Layer 7 of a small transformer language model trained on English Wikipedia (15 layers, counted from 0, width 128). Numbers have three digits each and are written without spaces.
Take only the direct path to the model's output, skipping the later layers: a vector added to the residual stream pushes a token's score in proportion to its dot product with that token's output vector.

Output vectors of the tokens that the questions are about. A number n stands for (n - 500) times 0.0021.
"ham": 196451478540711445412472596391608418453253495678437377706364326516533541500604390559790586616485622322576359298446553621642292599823485638585634170467487479504518470644382605504490409539554509488347551761608338636432478207463467845366712567508392361613380158552720418405480579412556484623525347576297457364356597468492722390551523497711309500520552594646467496610544249443449448417736
" may": 526731384369551449465596618419605508473503364485524437449429640487528455406492442590380304494434400559455531485467415447449510517506468597450416447443428219339444497633763632309606458397613487670698549399510482445442477330503377543360477665438324573446333312463487509565561454451609615451306547580629452428389539677777500531515476546503463286440488459606667518476531620400437571409669
"ternational": 578710338424742683293381648432381697699391495754408532534556730659482163496747538606578323557508638455973553420384452580437251637384562504540345545463657355220476363516600547547519770600571509600425361536632515563296210473603391325569553640435649313551517468474657352669430544451193669504066475584658320630575607513500626312522563573620557445594509486686661436638408254265382683617732
"hed": 447460242341681831436636756460609465702442469500292191436519454547493794692376533486687449544278311261568452345356316412253372356408520462403531438480607316297337397460569338568639382556562570582609590589224581343389192206639504639385772431565627397373432452631744388468339509592488557492330383246395377280421623509602625246577492511496382792768531406577514585731461452567781577397688
"ood": 396449543575540303346360526465403417462493301316454456489493395417563420489715721309442527558651637508535418682643598430289331415386482615347438587496491536596574328582626473455574585745711289485555519159516666316408322414743636523505316469324696602292402296500686344581496462484421547352529325726423212537273436406602528243713552467562392503651356381515508443588504670407583586301700
"ary": 342615515438341686377412798703684555650326454570543245687381513357660495621655686363411547496674354434598403254496647531447391648628553341460450589464461478471397376552509232335296491526675444272574642491486747335343312329467536695547476626602310377487602292308567474592509314356731531443555320872513385644375729496427594380749563483696509360411141415586418134466444666571369516754491
"ore": 534561388577563589559577446449597500587443462279324475394500337622464383465664553437305334544534706300545532589359641561589242489568327461463610389563455198485467428322417398574476651314763659294263536327358565428382441431583575468423676464428399401567266603577488409496744436674440541492492303689464182588141696785346666135468384504493392572566270582599445539472408536765703522552673
"ives": 534710597495476559452694641420486307391812398743436448402297433459466362773802478279607572670572541449567630610366428366418555349861496570254585537368505259583730283563717464339766696559697603563598477467452442374517391279543495673555287568374723522424420528541729366525445245541637709444582117688532325560739678802496413285590641515621628594552270190541399402770413573575416636410796
"ment": 764608139491431348235437509634438373328704531391478340656515324580706767530550479649760365620624644374425626423452409442239307504397429739433473400376273148673593546361535344405638431715460476807766456296491423475555260438508372729292541482392388332323694060491523386516566161299657473525659534600393500574604621693652292355439402541547376595541433527837635509666522527636529475412333
"ration": 513468410441762604406659678479486209656440447380464412847492369722496696569656769718727438581370771468944523630658326523365328421429407517536476454165570449401410483629629302342605368616657538611267322352425490615381273432542551572397399464529386291452469379599509292784707334156534550529524526633554601665361509495663423610500824549635293331343315403789472601473397446582534362673670
"aly": 673453643343516522480555466578410583630431631640504472530434481506541601545577743809319451566385500402683512515538303524478146489602224448351514532529595328356408371590508379413389419600365525439469454615460558320412454321507564458257457824504719463194217438698836457638577535504561421446410452541578473442335742469561587532428664510469132396742449456668476315633701326459667629458454
"iety": 520335476283727629637738811584403480740454612691322446313493386435646622638617724633646341522654719770637712446504447394680400368716230554487566313581651460433424500448500675530466486672387556504621332616641379334430536267618225682332565496426627533415203329666629279704657595329337695365679341534710449645384653314667547487363647544515583301616360563517779351590535544395453549655782
"lished": 542536432249710523314597768537454491789540157745666198387422378616752542490518812261783426627392625464511423587318549561410517523489438592613424438364601354447518423635340401406749426730586657685274245319716606255294505368633364857354656575227446404283259463794810248773666415683410602458165524443399436504398579879683445655515456568772444310780327365690569248773616394287342603470522
"ales": 496384600414580421394553633333488405478579552688254425705472547623523386461574754432315317642417380656582799605417329373410394719462492333426600512391658254411385458597528322579584365476511366172500512488407533589400519386477421629544428593307528408425405301496417331882375484614500299466248173620342318316340681710345409463392484486475232598579443467588530587384605492434548759420753
"ze": 619504531435575603262524496434328493612143397443520303484432570503523392642296386374545469616359586338621387634477211560700331646714470358516461692641402434458311534511488465492521650764468504468268398443608477394632259275313340365490686567534465639504232412540651377551767377492645460422492515545564500497581822395766536251496623511415324347659532471469521496767432396504358308583762
"ous": 504530566363351516580394638469280670514433648660475357566414622666579399346624564354445645593570733380462726330619566423552509330669670585619511216555547374869462432714616418549719557583462477346602517396439598432572330305792400752287602496375529759336627263318586488531651349055461551453598451496508591702150910496550621457554484497664534342461635509546496595554277626508600449608491
"ree": 583461539496665529192773452394399379542486310665215277602612406538475452266406570654493405628302580579613500697606565402263428443524449489406483468514642329504465335539683386658433609469500306489434336322202572239416482426779500542626569715365477412285413358733512367479716327593442488330529519712395402618521455606686472449591556491592446344520457520443463764610315632430683450695504
"ution": 442463355527514641387717647722405468699560369572451352588584217478416649784698555623483341653654646418656641410627392486530378228415260573527532482437450320303287487541584439299686776566440452602428274339631719087657521518479579768435316281333378288281648582590491457722594433333404518601613465684630513547290421564614633472513750573409289412606297417429754369752513154350312567553751
"ues": 290448481643718409272595578453461580463368435609475237488344463682678265570618626370301534714615521578691539799496253578524319332576544340392451483337562337398305306472681400396555447786534495711313344483638772314423547479416566475402512606450649439313492296402378447570483521427373474436379393641538241697477633522236454448517721523398457229684363439386487692873611248569555722247661
"gh": 492320447487424472568444483559600357481347288655384478550375629433482612645679533477713572725252780316510561161483193731629298508432605624391489571548481185750366659568381643382474487798596426662481283761513265410602255340617482646209596406340282443462244189651799440547440483392375670371564380605496546462670613399525675469699446492530371138518335482432464542687436504430328408538611
"ely": 594358473374535766329432795412654521510373483486328382290279556382457584353571759274335241524758391704672471275453205340473234522586549532708390427469756480532316459504391294603496620651727812562526538451640444596641487341334322695512661400449444369248416318476573331601653519163652583241243242650361477621469771660805772192646592523517308551421327554519435243726514677252613638188567
"ms": 336491656367425341462791670525359435622520558496244491482284775607585584626805577367311456550596576697374400625702260509505279372609306257454564279265505430500525380708642359465566712402488283665605527468420291449671268523677384594342412442581575108447693329645546252653509388523416500508476500649581557516697570454341671242522777513596315399685500509821893632731442662427330471616364
"ory": 620710433361763611311565405492293385648557565386521394316456409546406580455459406473428412539639559522529392833467288387357453803771364426322640430512543204598328439425441395387563648542623614415580347412420594362484398401677557504546620700305733638584492448401819365688663300582808569344563311691466471788473809470441674228399521508735436439548164412674531559517320358656454508403569
"ific": 368535481469473520405452682504400404700531525741239305630467517359605670607761676518729318526740564430707522599424516348567341437378488545343664416276620420254488370520674407450541401436762638526742279593509290381590346487621473676459436693240329354643471700461526412772582577483328722408613467432659252605697609718589686342415483541591160369553405451593640261568504625607417784530732
"ast": 442496467385366398292774613550297342540484719570463511403453521578521618500710455377466442592541543794726552401521770519671296348477270433363464579527357515636597340547576443647595534533480237558585464677416509368312487382648583522703551409566628635561436590710526441356723587555373481431523507785507331625422432589464507387504719493532357566692566477359300299522394405444678721620472
"the": 416588395450484458480595460497511453414279429543564628680526730540515621493474632429324519716437612492703470410662409649592356303552334409515620558412769663284393404664437611559445583295382427660369448593308382378454258261613481594218475451540401496180401251655577522638669575587504508412321359576391397566669599435570558288541504499523330497739606403749626198385395583431557545355528
"ant": 449417533451489609531340450460441517496487603476467352468472468660578447603602458369311218445531634478380519574511447537357432291388521323575428395442365470630426378446460406575704277416569476555576340730354560500566172233555340573540517485668564434618235419530635381338327559267538388270632358426353324651343636433695536519457525486698349513632334515471369410399236456676714479518536
"ox": 468406435398693579500465519500465420542476509482277294421279418449377404570751606569493659547676645555639523556526444418487235337293381589363657453335801269489525507439256239639497560660576380454455630433404612427558426317489584565663673565418444241334549699636606424609731496706554512601350370517774474766434414379451615461435552498756349500540403524382735534390373496382276658515625
"ct": 665459391329472693183366581289522484375433573559314514513538616650623716491719492421541731656504745455420478240258355563446510394444488436415673613405381601618314403410465496271723532693468533675627360495726243458324341603866473637398488526274245542318517234749591396463739438531682797475360312651558613457443738405861656623439538524375433357573607614421477262618389629730290710618476
"ology": 686413433452429500254573590570290557739375605411334522392504649475636204451696747402409613534540471327835603455467382444633393406648396467340609513242590315443337314461492242463441589807641350656561289596567579415556230504612535568253540648405583605654488578513552456812619216646468491611558602671496321641491728526621627208659639564496236470330273395597692525416530568267505516769624

Output weights of attention head 0. The head adds the sum of these rows, row i times number i of z. A number n stands for (n - 500) times 0.00091.
o0: 702518412437559391359273429299463449238349350663610634482302600418548631412554625417456367405480520726502636552269556373533411631302570557371703484472363578333598602399504383545616516454404576476458436488443370531521469556591528635535403451320410600524347389606358403512461624567459479487519356495490770289142736668616475745667667309391481340479415518602366287733633466256378544258435
o1: 487654493618625351476506286470502678299538363531502384477658430661627446435425413496475489485434534598637460386538496428499456450435580535361612425451484374590391371333505372652636522575356640567538572542473704422472602544575508389293564401381241569304521579595484547588403567580358474337253432288326516761384746565632447720527729623345469353507514458329544222545370379571496501506425
o2: 615297762553413683389700589535576459471538331628553518588384363658512395578570551475443504420513448560501650452471470466515367411474523579689354552597598526354281503144471281353382533258329636502379524396479421553508234474623366576388372456274779552498589387605557349459421615428473487633449683539512628483443376486507420608276377363606414520749462495625504393472497257611434469570450
o3: 564647571400492345464646634548375500202352450376576291636280694369474499543433369581400481361656501618563723437550520438453553482567641284659345621429675662481573494384355588493384300312480629330517409349513565298574664445476281506417503617452415244460617480606399484545512525553603658583436483377552651378412551635430615558525235686631756657617338405660554423433697514426520305657437
o4: 409337523352408591655623415506536633549574471549421794446683395656535510574556425475574322512382483317595391697314418539442248471160760648324575557658440455547580322329380459612367354522133369651481460384413606447368561423731625653462681671689583255471448471421379478755732462478479611241607434424396251501487532397410509389571349523474488150505462377328535338444360342610417305458370
o5: 604369510667354387341330612532423437717720686509287506623380487353493625756400390459256397860376472586573317372397541586488690503414635520614597350440459578710586521454749523607603531570350426583432345396325518398499701549449546415298634514529405459702593577458783380559561625438701437308589260547151400549535542559574639560445441712772468909425512646560397645555554445431544420429380
o6: 742436309475417424405676405405608380621515537574533645409736699509453625677674575539528429431495634335391321627710383532592514523411413581553582571469530510543642479589379463574646464666659615409525662303610459632305395646390601528637378737378654523488272503411607554493471509737107376688609576281496757495499426451460546506594764521291519579401562325299448547475421621440523497306523
o7: 488377529477546504560514485325423432503461724749518440561160454452405391452509502555383244512531487627480612474501551424739375517321504450531593486390429534425552704436393381420613576544267498640540426282516294394497405812501608413500645558445447475527475380499554787445536515607730634430545430397390279602435352542462581644404452605397647492554298530406542309492747621463548470686450
o8: 433571560504473314457347288459517411516487493408732512489420480310162614389544522343643650765392502485421477604385722561656265611560654389774499292513563424607826779521797488535511533556301461264430579550304464481496466477611543337281436484403586630419301651474563573518494506874357438356592437582251451294373623576427464398326543472721482560535866840517410493414405575485523488424735
o9: 506135423509322327661529325753480384355402614562373445664596537457644366520455435578609424913609345447776589542547559679445512510516446245380403459399539565578507505520527567594703535533413360571478368402323532217474397548418373505640391513628742519548588548588655737714708253393416466503673499445397586427573713403571766587548349384412424400622771627374516546685574410696333185532399
o10: 499423734490454551484560520533323226715253637363467568412421448474423361365583407556596489473353583231527537441666613334383503527544522495272407562575529662738733632601436370456539563585332621545292415600365353396461476697454698504447602494692332704494384615801520683408302360631369465552689478234473129506391499541580605530544503304497390661346338601445692536575672568142419502428506
o11: 625371585382478667319547553724728791495528436597566615434554616667463682308525537296539212618477409450478563527674116496520514482786526430534345740475542301455368762569371366509371586508634611594450463517499491751387343722571424365351564468428641330520596547506586702456339364606680542405421510208570640354366484444418587576594483311599721574765577462496532453228407444581456348434481
o12: 244389590458569519609527489734605434522572732732789590736531402750592287364657601520466292447438656586475506468378591716538605606424399466500495495676625564521469578578501445491588531539347614411561293482468361646454530222552824830569367530211689439314535467575499721576536408649444499353438685593554362378798392541522353445596558472303629575411316472457453516552404575617697359492575
o13: 564389599326462536444770520356538376412635692696739218243867490564442449617587473447619532693821498595532590452669602404579479592397483556248475514619296636339496366354539476306571503459469425406437534519604552596543260392318503407492524700347515345797458494630529271556480604415346403495575511434534611735433463566588379470454587474587483650329757315361652485441743492466476466582464
o14: 249618495594762715546375437676587792226598589683612429506597366497509669516526454365585417631553506741493461551463390372555510351351556444410508513454645483534425464342592634521543620419787719535574660554361546487495295396557592339605389473616490400566426524278336780554366475520708520619401290729574491497612512470344433547540550384639496104552620647330273373505635434520438526281545
o15: 418450475421661577402301489489460523514425427524635432470329419358336363331588431442523463578555432718607399465499467534401466517492497456699376451397548333472462496497642486422648462460152416507496491550529529402512348521608667463491568435393436411614430478458494604679546486273425422288437527461562398422419593604600324188481494539314616371530588561468425458426536418697617400418668
o16: 442508541566611417469341358345517334399318568458625481363373541600476235555493503556737203279636563537452751490632617689388624441493435501701498429553380416345302511540352359605479524401367531680385615498534251410676443582492682712472542546490287921567458508613540325347390426443352651564476673617626394664488567476698444726294639680586529414526601401594318397677495573466572563450658
o17: 593483243486607335491515453513649350513585711468570494319462301521583528479592623226334574521565527415704720559598477448438552673328454577453475462581498534608393541437498487558621609675708535525488568460614671493433517752325337483553571493583520290247471615390376397534579289617856514479593505273576630533392519427662346821621667588467507465527447473677518459581543421448382483371514
o18: 651447434490731556555572578546639719571605269496311542497208400406385550452594576424675545643538546632607551246518398469507521474600550586496646677406602603440635604619514467229434543481249494445549634678635696475581456390456536645693489470598502495495471365752590538386436562329366586512331596667664495530375728570577541480385298120479363554574513659445505510575834479297555420523255
o19: 634553458626501358505468423367600503588378460565512546542453439427288498489626746553615570284416544584335744594288508536536619541742544572525511432348564502554341856420649651625694567539520531316645158441381356361521760506601599649605424486331491571524498179545280292531617634453511662467566544633478581514691475373357385628868654743344369525545582316425346471586463817510650550377387
o20: 546417406688410638385745452690603449280671499151386844568479479390555640522668430452703516576504353298501513583576455458337483185512744387600589650643429415325518276646243412681367595387374603433583677598417384346348697524572704410479523509656400605429478366471621406446518607537351413464571355765453615667554565340440505460799688475532516429655462473326430449536383458430488430520506
o21: 583479533510631382413320630426316364310606724310547577553455602450470407617576335540633386436668416459633422526528488400408438648372415470604628580569670491312416443546464621696495396477719251815607261639520574615529382587589446515527325240628439346677462618285609474623436584374305170437570327427473310146609604680222301414500761720357513420270360613583492615604438291548618657540697
o22: 543487402415728313481634394807597673453463470448647332451365301570391446371648361514473577388550500449547528583768527413244275334665383432412479534564573345471549194461183673409519450484417466481512549659653532346366885477491555575729754832449200509443534675599390763701546443778651518363417530424443432603545658492570403338551530462554557717449474508360161490762601686342572718615547
o23: 567644489447423552438460556667505523436616340408803440518308497541560432665234439706638433656187397575385506592713428557521474440312396532474130453425540489680622595227408509574349435436535572745369337386479471434524603606358543648390472338519475607523654480424561499573408482524735502565586417290572628290553569389524545589441556391540377454395482543723356442700522384590365409252581
o24: 479633358371574429486530349494493796498432517519228549323717337493610652444469372422362543393457632504542692485472268417660511504329527527425335486300526616457566688450483611482702581498582497528487561762507615655474539404561629283385503381631491439491415542774616528809384647771350573564446702497422612400504754686378520727473359241463511308704383546515662561658424369470530624309475
o25: 204434683627498552287565538347340370481497604602282774412792698377611483597466390400365570684615557553536616628422654531367454678550336411565355443539642610499555719608477493638624422551598605494597406535372469578566569643617464318523496374449318472885698345630716338562362496587207506614341676322438481626632702493572538528234375478558439328645316620360477268310421644542658342660580
o26: 531286342543565296505354476335536386377678464592289548441648361301779310356201334635585298577499427496558557434419405305464455500541647548626436468479618565469668713775259609456607518402975456593647491745750585389633234618398613632626318402613517545618633379548501696250425575377527433394534675636565557396525472502393501447488596552393426506389195438258390531452520593386319517467390
o27: 502350547673623766588323602323613539420332486547330611642216435582309633659407606579709678408471510284408514589444652234625458211501389364618552475560388606245513572380466411556579374649579495769551620337283430397561406463456435389469531432550654591419489592318369793717515420427463522479470701754686325580405537439392465537417519524392433308558642573556630331578369470397123541345551
o28: 537657413486415469662397615447493231417556564517583464769701323638396489513682388541412469705545614478499474403397475559620545607429670644583486549318368448464504707643652414621422865375758784413340705475389360579613609281547698514497458775479323854328536404678598448268685633336699298616478371536304433696538611335736323706609584597827573554520501507566380389397422395612340626310491
o29: 393418280569453416508630264260300563593430403529425196290565527740696522424438379595719629725411534588589239313706638678692581545478591861398618709349398504539374551387301654643794382646354322321430541458333646424718300620428489544574654482520530730705661373614437641570615480270505384507199484556529568615484308249519730519487437508651506352410533407536368428767417525759306432781336
o30: 688493412306488624548304395532492483855577469287497454419531367648479264361382374473414464500504483430571689506267607622415335585586662815251320420469452497455578459799478573391580705427577379682608906497570639674578546284362468795525526585422471512436358490616823352455491465397443490554438523537665466148484242474599335407557401449399446297508489462661628821550470601587466508453333
o31: 521457431570454487290428566552509361496515527291530611580347420574417500561498567488568252683562365516845494480557654486253445578358760358578485528512500347438505646616318497603556523426565383527488581534420628401525447370540486484480269427481566502447609531484736684358553609342361564535547500575369849326402569412531334441443703517465401598627593553457401538580592338494750487653387

Each question shows a token from some text and the vector z that the head gathered there. A number n stands for (n - 500) times 0.007.

" and": 474468524474581466424530568484615601597459487550504438615582515458646481552462420453371443480493
Which of these tokens does it push up most? "aly"

"A": 467523587572380384479378352437227509355585698490567353504527553528301468488478554541572455402580
Which of these tokens does it push up most? "ary"

"ig": 690497592508435487425460297359251469338602445464634611559573508620390495460530616552537532605601
Which of these tokens does it push up most? "ely"

"ran": 465386369422365444495485367478417553394458525398488520518684452427395394549583684575333622428417
Pushed down most: "aly"

".": 531516455477402412497509581372542550488516645537443432676491503363659452546388520386538500421557
Which of these tokens does it push up most? "ely"

"ear": 615424380632268576436685483393435531321439532421517524538620434643433459450655384514373741404455
Pushed down most: "aly"

"a": 527543490301571314608510535432701645736324377446609525527647499299535641466258333655555364524241
Which two tokens does it push up most, strongest first? "lished", "aly"

" d": 575605541441638350493529413524355543575441597500502574442583598428527504541331361662448491504339
Which two tokens does it push up most, strongest first? "ues", "ct"

"ages": 450473311408452610532534415445460322549473410531602478468453518546646346338307450577518419685394
Which two tokens does it push up most, strongest first? "ives", "ood"

"en": 527483441486507638346516625533749419570416393523564611576442332458521491520476546436643610641510
Which of these tokens does it push up most? "ham"

" who": 505495411443581446482393576385474474452538496556463407476514473511547429493438415501463460599466
Pushed down most: "ution"

"off": 684529582567191393481595665482657578508458447509724386411576507460465582551707673583630495346580
Pushed down most: "hed"

"ent": 766583391392497527613658493474550272519557253485621559495610504492495473523397519390581434707557
Pushed down most: "ary"

" resp": 648520475520563714480664429507530336424612446622575549483506453529496418436398422571562463421471
Which of these tokens does it push up most? "ific"

" Ab": 601549439375669391572544511521670436693372412498618414594627501418596393579510525617424472543404
Which of these tokens does it push up most? "gh"

"iginal": 539597408302444478518359526606399496663319536486628457438583605550422603540501545450645384630695
Which of these tokens does it push up most? "gh"

" included": 445437448473412564422415656362556448460500559541505453669544478470546417470509457473566372499637
Which of these tokens does it push up most? "ham"

" R": 393517541427518494541559547513492523514628631475344534572478546380573311587568454609441537388534
Which of these tokens does it push up most? "ox"

" c": 582540476403596424473424403541314413476647591455643695357603520388422424409216224581633698568390
Pushed down most: "ales"

" which": 396477488518532475394480572324459579482548548563441346492391462466653339481432325527397430512359
Which of these tokens does it push up most? "ore"

"enc": 449471486521335312623615467320610584410530540400596513367353565579424349508721670506573425484614
Which of these tokens does it push up most? "ternational"

" a": 348572567449583494481551479534403562487542554490373509560454544372570340529551425570437534449567
Which of these tokens does it push up most? "ox"

"on": 494536458438645632634513407680500403302584484448306633471415708465472521444316344630498466455465
Which two tokens does it push up most, strongest first? "ution", "ox"

"s": 474570353460590416640452475503399321497478562486462681344578545570643428300366522498623257487397
Which two tokens does it push up most, strongest first? "ives", "ood"

" col": 534547482467593499558501473512507479458515507482401553525499543445547526519344347525471438496464
Which of these tokens does it push up most? "aly"

"ed": 428522439429431644395510546539432560462242577444434519384535523628384685367422618584533514477543
Which of these tokens does it push up most? "ment"

" life": 802567610552549461399438441522391470409555475415612669483672511418543482428220423591709518454445
Which of these tokens does it push up most? "ct"

" m": 401505410359531530490446512534514611522556616476420464444400576539495388580517450471409418436554
Which of these tokens does it push up most? "hed"

"ar": 297449329243933642392377412755467357411304555398232464376353544616313581497331496714324569741452
Which two tokens does it push up most, strongest first? "hed", "gh"

" T": 557518430402732499438584428606571445587458549469460520529584625339369387487555379630490515469287
Which of these tokens does it push up most? "ct"

" K": 417534409369569536461462495530544640497518645478409452494416591511481406608479419486410435367533
Which two tokens does it push up most, strongest first? "hed", "ues"

"th": 468320481476362535566521591486544570539483430467565486481535363552172363669671543395611436629471
Pushed down most: "ues"

" w": 343510396378451443441365329376483408599449484397632599455468576462634426443269569620715464662361
Which of these tokens does it push up most? "ives"

" Democrat": 637480520382640367568605379588347373524757460504739549461618476361358403376206364658538588430320
Pushed down most: "hed"

"al": 632608248228436501716434678464480486473536403578542599334525512485556476532322476471758389592541
Which two tokens does it push up most, strongest first? "ood", "ives"

"at": 625408690389636484500636484561214336468386428530476615382721443660362666270210484700567514542515
Which two tokens does it push up most, strongest first? "ment", "ration"

"ian": 501648445411466475349488316593620251388587527487642455431508411592425391533685716518688570642422
Which of these tokens does it push up most? "ific"

" of": 507475569476450376535640661528585580635397396660558497540558492459549466361236400496451392518463
Which of these tokens does it push up most? "aly"

" polit": 512601576536697544420574521585375593569564582596512452443579460573554414527537372422491524453478
Pushed down most: "ham"

"iss": 390393541467352392595521480494406629595548518468454537427520502641431341329513554643322480511567
Which of these tokens does it push up most? "ms"